Layer 6 of a small transformer language model trained on English Wikipedia (13 layers, counted from 0, width 64).
A neuron's activation on a vector x is GELU(gate . x) times (in . x), where the dot is the dot product.
The model reads these tokens: "c" "o" "ir" ")" "." " |" " C" "o" "ir" " f" "i" "b" "re" "C" "o" "c" "on" "u" "t" " f" "i" "b" "re" " (" "c" "o" "ir" ")" " |" "\n" "|" " S"

The vector x that enters this layer's MLP at each token. A number n stands for n times 0.015.
0 "c": -102 37 25 208 -74 -148 145 -145 116 -44 -25 -228 23 47 198 -121 -173 -87 10 39 142 86 139 119 -109 5 178 -4 -82 -113 -62 -277 248 99 87 116 79 -135 211 37 0 140 -47 75 82 -53 -35 200 3 -78 -177 123 54 152 13 3 135 297 23 -226 -99 6 -131 206
1 "o": -259 159 -7 142 45 -108 -59 47 140 -60 -168 -26 20 -95 46 -15 -47 -338 81 191 235 -208 14 175 107 17 39 72 -64 82 -177 -76 314 129 1 -59 15 -16 201 324 34 116 -222 13 55 -21 46 128 121 83 -208 64 23 137 -6 0 67 60 63 37 -128 -154 55 59
2 "ir": -145 -32 104 165 67 12 12 -21 160 -38 32 -81 -109 -197 -16 -7 52 151 5 172 71 -318 -168 70 182 -289 -31 9 -90 -7 -28 -7 128 106 -30 77 113 -15 74 -58 211 -10 -13 95 -28 131 -162 40 41 100 11 52 -179 -32 -73 67 -331 240 76 204 -412 148 -183 141
3 ")": -31 125 17 -180 22 -45 115 -26 168 -26 -26 -26 -96 -170 155 -9 269 31 -173 124 156 -36 -54 -54 39 1 156 4 -201 78 95 -27 75 103 256 254 150 -56 -127 217 23 -112 -125 140 -117 -92 -56 -3 298 -80 -129 -69 236 37 -86 -138 -139 106 131 45 -191 -104 -146 -47
4 ".": 38 -17 -59 23 59 -187 63 15 30 -143 119 -206 -141 -42 -32 -112 115 13 -238 23 279 -15 106 -52 65 116 130 -180 -279 73 95 168 92 88 231 244 77 -88 -33 163 90 -14 115 217 -85 -221 -28 55 167 -58 -20 3 87 123 97 27 -150 2 147 60 -121 -103 -227 8
5 " |": -164 -69 -21 -105 -99 -55 86 48 46 -109 73 -322 -177 49 -154 42 208 -36 -26 173 132 59 46 6 42 64 73 -164 -279 151 249 77 57 149 152 6 -241 -98 -75 38 -37 -37 8 174 79 -49 40 89 326 -106 -109 -73 118 144 -106 -3 -202 69 0 94 98 -61 -111 -11
6 " C": -81 -10 -197 41 -99 149 158 -10 -90 -144 -10 -167 28 149 49 -195 44 80 3 78 66 -235 38 5 86 -67 161 72 -134 6 166 -19 319 41 -52 209 -127 38 -19 121 -45 44 109 188 -104 -305 -116 16 80 170 29 113 54 197 -165 73 -129 -24 252 -44 2 -131 -115 33
7 "o": -53 110 47 -10 48 50 -9 63 -57 -174 -45 -117 -70 -12 -29 -207 30 -233 155 237 184 -258 5 197 158 -50 37 130 -101 32 -68 68 300 30 45 -49 -122 72 188 264 -146 70 -161 171 48 -126 72 141 37 51 -146 194 7 166 284 95 113 10 44 61 -125 -197 67 -60
8 "ir": -117 -68 128 173 -31 18 18 22 109 -39 -45 -162 -15 -230 8 -6 64 214 0 65 4 -302 -209 -28 262 -389 -101 73 -125 -42 102 -54 181 -1 29 -14 -1 57 98 -141 127 -83 -100 56 -22 85 -217 12 -31 126 -11 123 -194 40 35 239 -200 77 21 137 -354 208 -123 -34
9 " f": 110 -170 -122 98 75 -33 197 -108 22 -145 25 -84 -113 30 132 -209 64 -20 -98 123 151 128 142 54 6 -164 -46 -57 -193 -143 175 116 160 169 94 241 51 194 44 56 -120 122 -22 5 76 -45 -81 144 -2 -50 -160 148 -47 170 138 82 -458 -15 156 59 -60 -39 -48 -44
10 "i": -181 39 -107 130 -163 -160 27 -178 -220 -85 51 -19 160 185 -4 -77 -27 -289 76 105 219 21 0 -147 -228 -12 54 -39 -136 116 -15 -31 115 -3 31 11 17 242 99 78 -34 -90 32 63 11 -101 46 96 13 73 69 -22 -156 -7 247 95 -431 126 184 221 70 -17 -166 88
11 "b": 35 46 -24 64 69 89 -33 56 -203 15 102 -87 -106 80 -76 -216 -187 -257 91 170 69 33 -92 -65 30 -191 176 -115 110 54 -15 -61 -114 117 176 -26 80 204 114 37 90 101 18 -35 -102 -129 -220 -138 142 77 28 316 -72 114 160 111 -211 38 177 113 43 79 -151 255
12 "re": -218 169 -18 33 197 -73 214 -123 120 39 4 10 -87 -89 -5 -53 81 -5 -132 133 142 -88 37 -352 106 -66 173 -81 25 167 203 -57 -44 -139 147 -158 -27 93 165 -50 73 -138 70 157 -21 -68 3 174 -162 -173 259 130 -46 -5 42 73 0 252 243 18 -94 93 -177 48
13 "C": -159 -35 -139 41 128 23 126 60 130 -91 55 -145 140 44 101 -219 40 19 -74 18 55 -231 16 28 169 -93 77 31 -38 35 -83 -33 297 32 -21 135 62 52 65 -107 26 59 -50 199 -126 -181 -30 85 121 176 -78 124 -108 275 -226 188 -71 171 290 -93 7 22 -182 63
14 "o": -165 104 -44 10 3 135 48 53 -57 -90 -2 -22 -59 -72 39 -135 3 -183 69 173 139 -336 -15 91 231 -112 98 82 -49 109 -158 35 260 113 59 72 -33 60 239 244 -184 88 -189 121 36 -89 82 247 110 34 -157 134 -13 145 280 102 78 65 157 70 -160 -162 59 -52
15 "c": -120 199 72 117 -114 26 0 -121 12 41 88 -184 58 -42 251 -110 -57 170 -187 -57 36 -122 56 -20 304 3 110 -1 -36 -95 71 -25 168 210 178 81 -34 -106 267 60 -31 91 -174 -61 -37 -74 -163 41 -20 -115 1 216 -207 -2 -111 249 45 115 -67 77 -176 270 -105 244
16 "on": -202 57 56 112 -10 10 21 2 98 9 138 -73 15 -278 87 104 -73 1 -401 -72 27 -274 -52 313 103 -231 -110 110 -99 75 40 54 -20 108 -111 12 31 -1 64 104 136 116 -166 91 75 -14 -57 88 -127 97 -38 91 120 283 -181 -2 114 261 75 249 54 -44 -126 97
17 "u": -94 183 2 44 -18 19 -69 -84 118 -123 -186 42 2 -80 -29 -124 91 -131 -178 240 126 -372 -245 -231 29 -170 -21 -49 -217 22 210 -135 -70 227 -76 39 -29 9 85 -24 26 148 -51 -55 74 -54 -194 222 65 -116 -224 48 13 138 -126 -26 -83 64 255 58 -156 61 -57 57
18 "t": -63 43 84 -52 60 78 69 -262 211 0 -50 -168 -216 -108 18 0 -13 53 -189 -86 125 -79 -5 52 230 -212 -35 -73 -74 135 -86 -3 -69 249 -93 63 89 144 40 115 -88 236 -96 92 216 21 30 146 -105 -99 265 187 -157 173 -213 24 43 -4 164 259 -176 201 -43 126
19 " f": 68 -170 -89 95 65 -55 258 -117 15 -169 18 -73 -87 61 141 -186 40 -30 -16 102 134 125 219 35 -48 -148 -16 -79 -215 -126 163 118 132 163 94 198 -6 168 41 49 -106 132 -1 5 68 -60 -55 138 -5 -55 -192 178 -85 157 161 39 -443 -11 172 71 -35 -42 -87 -20
20 "i": -214 31 -111 133 -136 -144 38 -154 -210 -100 57 -26 172 191 10 -79 -43 -281 100 91 217 -9 -13 -134 -206 -28 81 -33 -125 125 -24 -10 111 -3 25 34 17 232 101 57 -50 -90 34 55 17 -75 64 100 24 61 42 -19 -159 -1 216 60 -465 124 190 249 38 2 -170 97
21 "b": 13 26 -29 49 76 102 -34 57 -208 24 114 -105 -88 71 -59 -229 -189 -252 87 176 77 9 -102 -56 48 -226 191 -77 112 52 -22 -71 -113 132 169 -19 93 201 101 17 90 83 20 -31 -90 -110 -224 -123 149 72 31 311 -36 111 156 116 -226 38 179 130 26 88 -141 244
22 "re": -225 165 -30 54 192 -71 219 -110 125 50 24 -9 -71 -82 7 -57 85 6 -136 115 119 -112 21 -353 84 -69 205 -72 26 139 191 -64 -23 -146 171 -141 -17 89 184 -60 82 -154 75 165 -22 -56 22 190 -137 -180 229 162 -5 9 8 50 -27 239 238 21 -105 138 -177 41
23 " (": -144 94 -49 121 -53 15 164 210 75 -85 31 -66 46 99 7 -191 120 12 64 51 126 63 65 265 138 16 304 -23 -175 97 60 -19 -16 50 118 101 -38 14 -77 40 -94 95 -15 70 66 -142 -23 41 206 45 -251 106 84 299 -63 156 81 -1 108 152 -34 -371 -191 -48
24 "c": -105 -40 -84 113 -153 -24 190 -72 -60 -137 7 -176 20 68 225 -218 -68 11 97 133 116 -65 111 123 51 83 189 86 -139 -145 141 -92 402 107 -90 182 -48 38 96 93 -28 100 -66 28 -66 -279 -6 163 62 42 36 113 -107 124 11 106 -82 142 120 66 33 47 -196 15
25 "o": -32 81 23 -32 37 6 2 65 -15 -165 -80 -154 -72 -56 -80 -140 10 -221 134 335 127 -213 130 243 61 -29 20 106 -64 -40 -106 30 271 76 46 -33 -35 102 216 272 -75 30 -247 118 9 -126 91 125 32 90 -228 161 1 188 281 113 78 -4 -26 89 -117 -217 80 -53
26 "ir": -128 -22 128 120 1 42 19 3 82 -57 -4 -152 -16 -212 -14 -30 118 214 10 107 -3 -346 -181 9 203 -357 -61 62 -68 -42 91 1 155 53 -7 28 25 47 91 -92 130 -52 -129 98 -48 74 -173 -16 -14 157 -33 193 -203 -3 15 189 -208 120 -40 158 -427 217 -157 45
27 ")": -68 27 -46 -166 -10 -24 149 -34 153 3 -47 -22 -27 -137 103 -10 264 50 -110 209 127 -55 -54 -63 -22 -147 156 48 -214 118 146 -50 110 117 226 249 130 -17 -66 201 -46 -177 -159 96 -22 -59 -89 10 281 -27 -133 43 176 129 21 -109 -134 130 164 40 -209 -103 -203 -85
28 " |": -180 4 59 -131 -59 6 57 35 143 -141 92 -218 -95 27 -124 -5 271 -4 14 142 110 28 73 -29 69 54 128 -79 -255 173 241 42 1 187 235 148 -154 -129 -73 -5 -1 4 -39 173 86 -78 -17 88 353 -97 -215 21 80 122 -129 33 -230 58 -62 57 48 -30 -105 44
29 "\n": -129 -38 45 72 -136 -92 62 -232 -76 -45 -86 -176 5 146 9 -211 159 112 -42 67 103 -160 74 88 -87 69 266 -117 -272 39 180 221 118 80 145 56 -122 -71 -129 163 -9 64 27 245 32 -91 -1 -30 124 92 -69 -156 109 177 8 143 -103 -95 185 -42 12 -129 -214 33
30 "|": -44 124 214 208 -112 -135 -86 -139 211 -45 7 -178 -4 -22 -25 -78 200 45 -7 201 26 -21 102 32 38 278 149 -143 -134 98 83 31 30 295 63 135 -238 -2 -38 174 -35 -143 22 147 2 -237 -88 89 92 -40 -113 25 -28 139 -147 -27 -278 -12 60 169 162 -202 -139 -110
31 " S": -66 107 -128 165 84 180 181 -249 36 -122 -79 -143 -31 -12 -44 -194 47 128 32 260 -71 -208 -27 -1 78 -70 -9 -2 -293 -33 118 114 207 85 34 204 -106 -60 -63 78 -96 55 45 100 97 -182 -97 226 64 73 104 179 -78 187 -27 215 -121 -1 73 -79 38 -187 -60 -164

Each question shows the input weights of one neuron of the MLP. A number n stands for n times 0.00073.

n157 gate: -179 -159 32 86 69 25 -141 -11 -118 28 -25 -117 11 28 -193 -24 179 -40 -198 -216 -14 59 -121 231 -110 80 11 120 -76 88 11 -158 -18 138 61 232 -200 -21 74 -123 -14 -110 43 265 72 85 109 11 160 -4 132 -73 -45 -222 92 65 -288 -26 -73 -47 156 140 68 -69
n157 in: -117 0 -166 82 -102 267 40 25 139 11 137 -8 -7 39 -106 21 -162 -148 -52 -150 -102 22 26 0 -214 209 51 -4 -47 -21 -126 37 -15 197 18 196 -226 -97 116 14 60 -144 11 35 -25 110 113 246 128 -18 54 -106 277 -39 -26 96 -70 170 -230 22 75 119 97 -200
Its two highest activations, in order, are on tokens 5 " |", 28 " |"

n30 gate: 48 -132 -82 0 40 -127 -99 -127 -49 -252 -150 138 -40 36 -25 115 139 -29 71 78 120 -253 207 268 -42 -59 -111 -32 131 -181 -47 -41 11 22 73 52 -98 123 -135 -73 104 71 69 -14 175 -126 -136 54 -90 163 -253 -70 -127 -246 -104 -14 -295 -97 -96 -11 -41 -22 91 -66
n30 in: -81 82 22 -139 110 -131 -129 -32 -89 212 6 -3 0 -25 -122 12 -113 -19 124 46 249 -56 -133 170 34 -166 -78 103 6 112 16 152 -224 32 -208 -102 -130 13 103 302 -75 -114 -67 116 -16 9 93 -13 -3 68 35 3 -6 118 -163 -42 -23 23 113 81 -40 -51 -13 -89
On which token does it fire most, and how strongly? 25 "o", at about 2.9

n24 gate: -117 30 -133 -105 -3 -24 -65 -20 52 -13 149 149 -108 -83 59 74 -3 -230 -28 -120 95 -124 10 17 107 -96 174 -178 112 26 148 116 -147 -51 98 194 -70 -114 -241 31 166 86 91 -73 88 -53 53 37 160 -24 134 148 -46 -208 -214 121 59 42 106 0 147 17 219 3
n24 in: 13 -34 19 -43 260 83 6 19 -74 -107 -93 23 89 116 165 107 67 236 46 68 195 -65 113 -88 -40 39 -161 -206 92 -93 -64 71 168 122 16 -36 76 -25 44 19 53 146 28 -207 -48 69 -93 76 13 -71 54 110 -15 -6 -169 175 232 88 80 -55 69 -156 -10 -79
It fires most on token 18 "t"

n95 gate: -78 -148 158 79 -235 259 -21 -3 -121 -124 -203 -29 195 55 82 80 -47 -31 -32 7 95 -132 -71 -11 133 -53 95 -130 -164 65 209 143 25 198 21 11 -21 -31 65 -252 -7 -249 -111 41 28 196 -109 -155 -110 -11 -38 71 -27 -104 71 -208 65 -29 -56 42 43 -136 56 20
n95 in: -45 93 15 68 -54 -129 -35 -313 3 230 189 -142 147 40 -101 51 102 -183 -186 51 -12 67 -41 71 -179 112 73 -15 50 52 31 -91 -19 -92 -53 35 97 50 159 218 -62 125 178 86 -32 19 33 -3 134 96 112 -48 101 -12 58 -77 77 -68 -70 25 23 57 -160 27
On which token does it fire most, and how strongly? 29 "\n", at about 1.6

n184 gate: 324 185 -192 -12 102 -34 -64 120 170 63 192 51 79 66 51 -169 -125 -68 188 76 62 -180 107 242 -210 141 42 184 -23 -106 -180 -56 -191 -137 -19 69 -157 -11 0 -174 44 57 209 -70 -11 -15 -59 15 -71 4 52 -176 -164 49 54 106 35 150 87 42 -58 -237 146 25
n184 in: -13 33 120 -162 -26 135 -26 -286 85 -25 242 133 127 66 140 93 -20 -17 -350 241 -103 56 47 99 107 47 64 302 -51 49 -80 -106 116 -64 -249 152 176 97 41 297 120 -69 0 120 -81 42 18 196 104 -60 75 -198 -70 181 108 -72 204 200 -265 -170 39 -42 156 -157
It fires most on token 25 "o"

n139 gate: 56 22 -118 54 -150 -163 -29 81 66 -234 -182 143 58 67 -181 25 -3 -23 143 -3 22 -212 201 212 -103 185 -109 -35 153 -133 52 82 102 -46 -97 -93 77 135 -6 -78 64 -129 64 26 179 16 30 71 -151 168 116 129 -107 -26 33 -21 17 -27 -95 49 57 -120 -78 90
n139 in: 27 -56 111 -86 129 -30 190 -173 -113 41 140 28 68 70 217 -198 65 94 -62 96 110 12 -234 -8 -24 153 -137 33 151 158 8 74 222 23 -53 -197 49 -176 29 30 67 42 -157 56 -117 -141 -55 -45 -60 42 11 8 -88 -11 -304 -207 -89 -104 -179 46 -304 287 -72 -54
It fires most on token 24 "c"

n16 gate: 337 -123 80 150 197 16 -71 -155 -68 131 176 82 -199 69 -156 -4 -19 180 180 60 -72 -68 52 20 -41 -71 -131 15 0 -87 -12 -25 36 -375 -187 -136 128 66 11 141 -111 -76 -50 100 20 92 -118 -166 -27 -266 -143 -20 -46 124 179 -89 -32 88 99 134 -28 94 344 -4
n16 in: -297 -80 128 -101 115 -171 -164 40 47 -52 -188 -145 93 -112 -8 -113 70 53 -12 -145 217 12 -219 -12 258 -83 144 143 -191 -99 195 -118 120 95 -53 -42 -93 97 91 168 -88 -12 271 -112 -29 -24 25 -32 16 149 0 -165 -214 -81 100 15 -171 -184 -284 295 -25 12 61 -175
It fires most on token 8 "ir"

n43 gate: 0 27 58 -328 -130 -150 60 118 -27 34 -66 22 -94 -34 82 -260 77 129 135 117 47 -192 103 -50 -85 0 92 65 28 0 -122 195 142 -155 -28 64 222 -170 116 -77 277 89 -7 21 10 55 -156 24 41 57 -73 96 -61 -229 124 152 -43 61 -46 -21 133 -70 91 -87
n43 in: 14 -81 -61 107 -17 21 -17 -72 63 -153 24 152 110 74 -108 -46 59 65 383 -73 -57 -42 -171 112 65 -168 111 13 34 -27 110 -77 108 -268 -41 236 27 0 -20 76 14 -46 116 24 59 -149 -100 -3 -170 3 -41 -143 147 -267 274 117 -32 71 -80 -125 46 86 41 39
It fires most on token 26 "ir"

n197 gate: -75 -89 144 -28 178 -124 60 129 -67 284 -254 -123 -63 16 -121 201 150 -130 133 -31 -19 75 -71 -55 -49 -14 108 16 227 -91 -40 68 88 -169 -93 174 -7 23 42 -90 -85 31 66 138 67 26 21 -92 46 173 83 214 68 13 31 22 -96 -10 -27 212 -34 13 63 -156
n197 in: 17 -39 -218 41 115 78 26 143 -88 45 -65 62 111 125 19 -165 -106 -3 -123 -76 152 7 -169 -73 97 30 -162 -156 10 105 -82 -43 -63 -99 212 33 0 -36 45 128 -54 -87 97 -55 -206 35 -207 177 -16 -43 -129 -27 -13 68 10 6 -204 177 -79 -49 -40 -206 -202 106
On which three tokens does it fire most, strongest first? 21 "b", 11 "b", 20 "i"

n239 gate: 215 -25 -183 -48 101 61 -83 75 79 -74 79 -19 -75 -67 -74 48 -41 -179 -33 -84 42 55 -218 59 76 -51 47 39 -176 -98 75 164 -175 0 143 84 -89 -25 -101 -72 67 146 -302 -201 -119 49 -78 117 131 -51 32 58 101 -260 73 44 -158 -287 -87 -29 48 -233 82 127
n239 in: -197 -17 -13 201 147 133 -3 176 -190 114 -116 154 -71 -211 -23 -130 32 14 -59 -76 -99 111 180 -59 32 -48 -62 -103 -136 17 14 -25 -97 45 -41 119 142 -44 179 41 134 -115 169 -110 177 -3 74 -158 188 -121 -145 128 17 -159 108 -10 -147 -59 86 -75 130 -129 -3 -42
It fires most on token 9 " f"

n210 gate: -90 198 77 -102 144 92 45 78 0 -250 24 -122 -109 60 63 0 -29 44 -143 -17 -40 164 10 -205 -209 -90 -90 37 27 -33 -194 48 -76 -41 65 143 41 -196 156 -147 134 -195 14 127 -65 118 92 -57 101 -87 159 118 -66 -193 -108 6 21 77 193 72 -78 -205 102 -13
n210 in: -160 145 29 41 -53 -151 13 -69 -88 -263 -99 -41 -7 113 0 91 -22 121 104 -27 -29 67 -123 -184 -111 63 10 131 20 10 -174 199 -20 123 98 158 -29 -88 150 -194 -71 -74 -85 325 -49 -74 -68 -165 26 -60 -13 107 -29 156 37 65 111 -94 83 -13 -85 -89 -102 -16
On which token does it fire most, and how strongly? 22 "re", at about 1.6

n228 gate: 37 -96 21 11 18 -209 51 212 188 -21 61 193 90 96 -56 -179 -17 -159 -44 -132 -102 37 -103 -195 -72 -4 -95 11 -4 179 -144 -101 66 -91 90 159 4 -229 88 -58 -39 -59 190 213 94 -174 -94 53 -210 81 -57 -37 -25 32 -33 75 -207 178 -332 -62 -48 -72 40 24
n228 in: 212 20 -353 -71 134 134 -10 -61 -102 -216 -192 -22 10 30 -7 -154 147 3 -199 149 -140 -10 -125 -21 90 108 173 104 113 -53 -34 -6 -73 -111 -17 49 -88 -88 -43 -79 -60 -45 -14 20 -103 159 107 -240 -98 35 78 -115 103 41 157 68 -4 32 69 -45 -81 -92 -140 153
On which token does it fire most, and how strongly? 13 "C", at about 0.52

n198 gate: 67 -55 -227 -55 233 99 -337 -13 -16 -20 50 -94 -126 -55 74 32 76 133 210 -27 109 -44 94 71 154 215 60 155 -63 45 63 -123 37 -74 53 -105 0 -207 -113 106 72 111 184 -20 96 -140 -7 10 186 -3 -20 125 116 -79 61 -56 24 -48 -43 3 154 -56 -70 35
n198 in: -54 -3 -28 107 -254 132 276 -145 21 77 -21 -86 75 126 108 132 -58 -214 -367 -47 59 -29 -159 33 -278 -51 -11 -111 -196 -80 -46 7 -115 230 7 62 102 -74 38 -11 -164 -76 42 -140 -46 63 -115 -4 -11 -40 -120 -137 180 -39 83 -57 4 -186 -11 89 -125 -28 -7 47
On which token does it fire most, and how strongly? 4 ".", at about 1.6

n167 gate: 193 -73 183 -47 120 243 -135 77 47 -42 -208 -67 -60 -17 -62 30 -77 166 -129 -39 -233 -205 -139 65 -4 129 -132 -55 39 -72 -56 79 -50 60 -21 54 49 119 -17 131 -145 18 -105 83 -7 125 66 59 -230 111 -230 -75 -192 -136 -133 -130 36 199 25 -96 -178 32 -109 50
n167 in: -3 -133 6 160 -117 29 26 -29 161 -16 78 -95 64 82 -19 40 -123 97 -13 46 -63 36 -272 -102 72 137 -7 192 0 -163 -16 90 95 137 26 -89 58 10 -44 6 -111 -89 -51 -38 -162 -159 185 134 -172 -187 109 20 -179 -77 -207 55 -142 -7 -55 104 3 -181 3 117
It fires most on token 2 "ir"

n193 gate: 75 38 -162 -62 124 -173 64 -74 -68 0 120 -33 18 -125 -100 -50 -47 -155 90 -82 68 61 -7 7 -11 -211 29 -48 21 93 -35 148 -75 -228 -39 126 -147 -154 -175 -25 -204 -234 -38 28 -53 -90 59 -7 35 -47 -84 107 89 -175 -119 250 264 98 -217 -224 -44 -21 0 -148
n193 in: 49 -197 -88 162 -198 15 -67 -229 -93 -118 89 74 93 -113 142 39 -11 220 -34 -53 76 -125 128 -15 -16 -158 49 145 0 43 26 45 45 98 263 0 63 162 -54 -22 -204 -125 44 -110 19 99 163 -198 -37 166 -44 117 -54 -196 -38 63 -80 4 -207 -221 69 -305 -197 4
It fires most on token 31 " S"

n11 gate: 36 331 -32 304 -104 72 -112 61 31 53 -43 71 -96 109 -3 120 -96 36 -124 84 -254 -37 98 58 30 84 225 164 186 42 14 93 91 181 -25 -205 -103 67 -35 -29 190 88 78 211 0 4 -63 11 219 -55 -110 7 56 57 -44 -254 62 -18 -83 -72 92 64 14 -82
n11 in: -26 -217 -71 88 -130 16 117 44 -24 122 19 13 -60 130 -34 51 -6 -110 213 211 150 -93 -64 -177 -236 26 29 -28 -192 6 -132 -97 -80 -108 9 26 -66 84 191 -19 34 -32 16 -152 57 -3 43 -103 171 -58 -87 -51 -21 -69 -10 -107 -188 -155 99 -16 91 -95 -154 -87
It fires most on token 30 "|"

n52 gate: 51 -245 -54 -12 67 214 -224 89 -169 27 39 -86 101 84 -76 78 -67 39 76 91 -45 171 12 -155 -58 123 -158 -23 58 121 -51 251 142 -4 121 88 -50 139 103 141 -272 24 -70 -77 -125 -100 85 -312 46 143 -12 -166 -61 205 -211 -129 136 160 -67 -55 -181 -187 -167 -100
n52 in: 43 38 147 -151 -205 -204 178 57 111 -163 -31 177 126 -117 -8 4 48 -92 -94 23 89 247 -82 -102 -89 -93 23 259 -58 -15 12 32 -55 112 276 134 -34 99 101 -135 -19 -266 -34 -158 38 11 -256 121 64 -222 240 144 -183 -19 90 44 -4 126 -12 143 55 31 -219 -62
It fires most on token 27 ")"

n214 gate: 68 135 -55 -27 19 41 -60 -19 64 -22 45 -149 -193 4 84 -472 64 -48 38 -117 -130 -141 136 182 31 -121 68 -91 -115 4 104 38 -106 -102 -141 -172 -203 18 91 -37 -51 -133 137 -66 11 -48 136 -151 -287 106 -52 -49 54 -37 65 25 172 73 -23 -90 85 -101 167 -256
n214 in: 30 -124 41 0 91 -107 -39 58 215 -3 182 293 26 -64 -67 149 179 16 -96 33 94 20 -151 -36 10 -118 30 -165 -55 -54 -68 6 -3 124 84 -30 148 51 -32 140 -140 149 39 -70 -81 141 24 22 -19 -165 -132 -20 44 129 -7 6 57 20 216 121 -214 -75 -32 -226
It fires most on token 23 " ("

n156 gate: 134 -33 219 -153 171 11 91 132 -310 105 30 -20 -11 -167 -148 -40 -40 45 -12 -146 -85 0 38 -104 -20 54 -161 -26 151 -166 -121 -14 -77 -15 140 -62 -30 94 92 -87 -4 -147 -75 126 -133 -183 130 -52 -26 -15 173 -35 -199 286 -158 -104 -113 -183 -141 46 20 8 163 314
n156 in: 99 -12 79 -105 -29 130 24 177 31 -344 -32 -191 -137 215 4 -8 -286 122 -37 165 -130 58 16 58 -98 -12 205 -99 -162 154 251 -98 152 221 -65 -195 -32 -96 273 159 16 161 0 72 45 108 127 -36 32 -91 68 -239 -122 -48 74 19 91 42 131 269 88 -101 174 -4
On which three tokens does it fire most, strongest first? 11 "b", 21 "b", 18 "t"

n65 gate: -16 102 -95 60 107 -42 49 22 -168 -118 29 -190 106 -241 85 62 -99 100 172 157 -119 326 197 -76 -123 23 -137 101 116 13 52 0 147 29 -52 0 -48 122 16 -84 -79 30 135 159 162 16 -47 41 118 3 -51 89 -44 -112 105 -107 89 53 68 -55 -17 120 74 111
n65 in: 97 26 -35 -105 46 -43 -20 98 16 -32 99 -356 272 -248 122 100 176 135 17 97 16 -17 147 -80 -111 -107 -80 -257 -184 -26 -39 28 53 27 43 40 176 49 103 -53 68 -60 -78 -29 -46 107 154 -26 36 -120 0 134 42 -3 111 96 64 131 7 -60 -27 -168 -43 -6
On which three tokens does it fire most, strongest first? 0 "c", 19 " f", 9 " f"

n60 gate: 34 -141 33 -27 72 136 -8 105 -80 -19 -121 -115 143 122 15 148 -234 -68 -123 115 -161 93 -111 247 239 -11 -84 55 -11 -143 -26 -236 46 72 -26 -240 -86 0 -210 159 93 219 146 -119 -23 -104 -59 175 119 115 131 -42 -198 75 -89 93 -81 -221 -76 4 -113 -94 208 29
n60 in: -36 -108 -10 99 128 156 118 60 24 -74 -64 -112 -237 -271 52 112 -179 18 210 -194 -76 36 -126 65 221 -58 -57 73 -21 -55 18 -43 133 -89 233 163 127 -35 -73 -146 31 148 -53 157 -96 59 -199 -91 -42 18 0 -32 0 53 -257 67 -55 167 -57 78 135 57 124 -183
Its two highest activations, in order, are on tokens 8 "ir", 31 " S"

n169 gate: 159 -84 -94 -85 -220 72 -41 -102 -125 91 -161 122 -38 34 -33 -166 -33 -41 -31 24 96 -262 -170 112 -47 -153 104 -154 0 -57 65 -57 21 -128 -245 -28 14 37 93 10 -44 -237 -102 40 103 98 -82 -239 111 163 68 -160 -73 -14 -59 187 112 95 -193 38 42 58 -79 -16
n169 in: 66 -217 -114 94 80 127 -40 263 -77 -75 -218 53 112 -167 35 69 -83 47 44 298 109 81 -26 251 126 147 51 -4 109 -14 40 -37 -55 146 141 78 -25 137 18 80 21 -122 -72 -4 -51 218 8 7 -89 -59 -32 70 -67 -263 148 -79 22 74 -51 -62 -165 -279 -98 -176
On which token does it fire most, and how strongly? 26 "ir", at about 1.1

n102 gate: 92 -227 -65 45 -146 -149 4 -238 -11 43 94 185 12 -204 -73 -135 101 -165 16 48 -38 -64 -28 120 17 -159 -234 203 -86 126 -196 -62 163 -147 82 0 -31 171 -50 0 200 -44 132 62 -181 -271 -98 -128 -15 96 78 -203 8 -265 -124 -178 145 -141 -71 16 20 -8 231 -7
n102 in: 48 -88 -27 145 0 39 130 -128 109 42 63 -86 -160 -180 -240 119 30 -172 -132 131 4 -52 36 60 -8 -186 -43 53 -8 -144 -176 -7 -20 95 82 84 163 -105 293 -329 -58 -80 -81 -207 235 169 33 0 58 139 -4 -48 -224 4 -179 -37 76 -88 -221 87 153 63 -289 -67
It fires most on token 29 "\n"

n98 gate: -4 -120 4 174 87 -36 -123 157 273 82 108 203 122 32 74 27 253 4 117 164 -49 157 -11 -70 -19 -116 65 217 79 24 86 47 87 116 64 44 135 46 -94 -184 -18 51 114 -99 144 134 4 99 -57 4 57 -47 -227 342 37 92 -118 11 -152 141 -85 7 111 -48
n98 in: 0 -89 -3 118 -122 111 20 164 146 -103 10 117 10 -56 -7 122 135 263 168 144 29 -302 72 7 7 -65 65 82 128 131 135 -31 0 -136 145 -55 -147 10 -122 -51 43 7 74 -79 -138 106 -203 279 -90 -48 50 -109 -88 -127 38 89 162 107 -75 -85 -59 -34 -74 13
It fires most on token 8 "ir"

n104 gate: 110 -117 13 201 265 -119 -179 -82 22 29 63 73 -220 -61 -13 72 63 -129 104 177 67 57 -104 -81 -192 80 -140 19 -119 135 30 43 120 -83 -33 30 275 75 -26 23 45 215 -23 3 53 -159 17 72 7 -77 154 27 -74 26 -192 -53 3 -74 -10 90 143 40 -152 -129
n104 in: -184 78 52 72 80 23 -70 -75 48 -192 86 -3 23 -68 84 50 91 -234 145 -50 -70 138 67 -128 17 -174 100 -200 86 -74 99 117 150 -3 79 -71 62 -52 -203 245 120 165 124 -3 -46 -29 14 -251 52 17 -10 37 -112 20 44 -28 -85 -34 -20 146 -27 195 184 -79
On which token does it fire most, and how strongly? 10 "i", at about 1.4

n5 gate: -136 -150 11 34 -99 167 0 184 -42 162 273 126 -265 64 -149 121 118 -116 -37 55 4 -26 144 -148 4 -41 155 43 -167 18 -40 -54 -70 147 -11 264 -14 -195 32 -84 139 100 -90 25 208 43 155 -158 -86 -126 -54 -166 -85 -72 -67 -17 -168 168 -165 128 -113 -105 -4 -21
n5 in: -4 -38 -65 -174 -35 32 49 146 88 346 -70 -44 91 -144 -113 87 -30 -14 79 -142 -71 -7 71 -64 96 124 -110 103 -147 0 45 111 18 -39 24 -25 76 17 -92 -84 -248 -29 -132 -131 109 -238 -146 62 -24 -28 -246 -125 -92 -129 21 -53 -115 187 -64 226 98 81 -105 197
It fires most on token 28 " |"

n77 gate: 214 47 141 -140 36 112 201 75 192 -32 188 -59 87 -43 -117 -23 72 -120 -126 16 -159 65 194 -94 -240 20 32 136 -143 178 143 -226 -125 16 -32 45 28 -83 241 -40 110 -114 150 125 -152 181 -245 -12 -161 93 24 -65 159 0 -244 -45 53 16 -145 148 132 -331 12 -30
n77 in: 55 -58 -111 93 -141 -106 83 159 184 127 247 57 62 -238 -95 153 -183 51 -259 -83 -307 -28 71 -40 111 194 59 84 184 -38 -8 7 91 63 19 -12 43 151 198 -71 -169 88 159 65 -207 58 -94 -62 0 48 205 -139 -205 132 -183 -41 -228 -52 16 106 -97 16 -78 -130
Its two highest activations, in order, are on tokens 16 "on", 30 "|"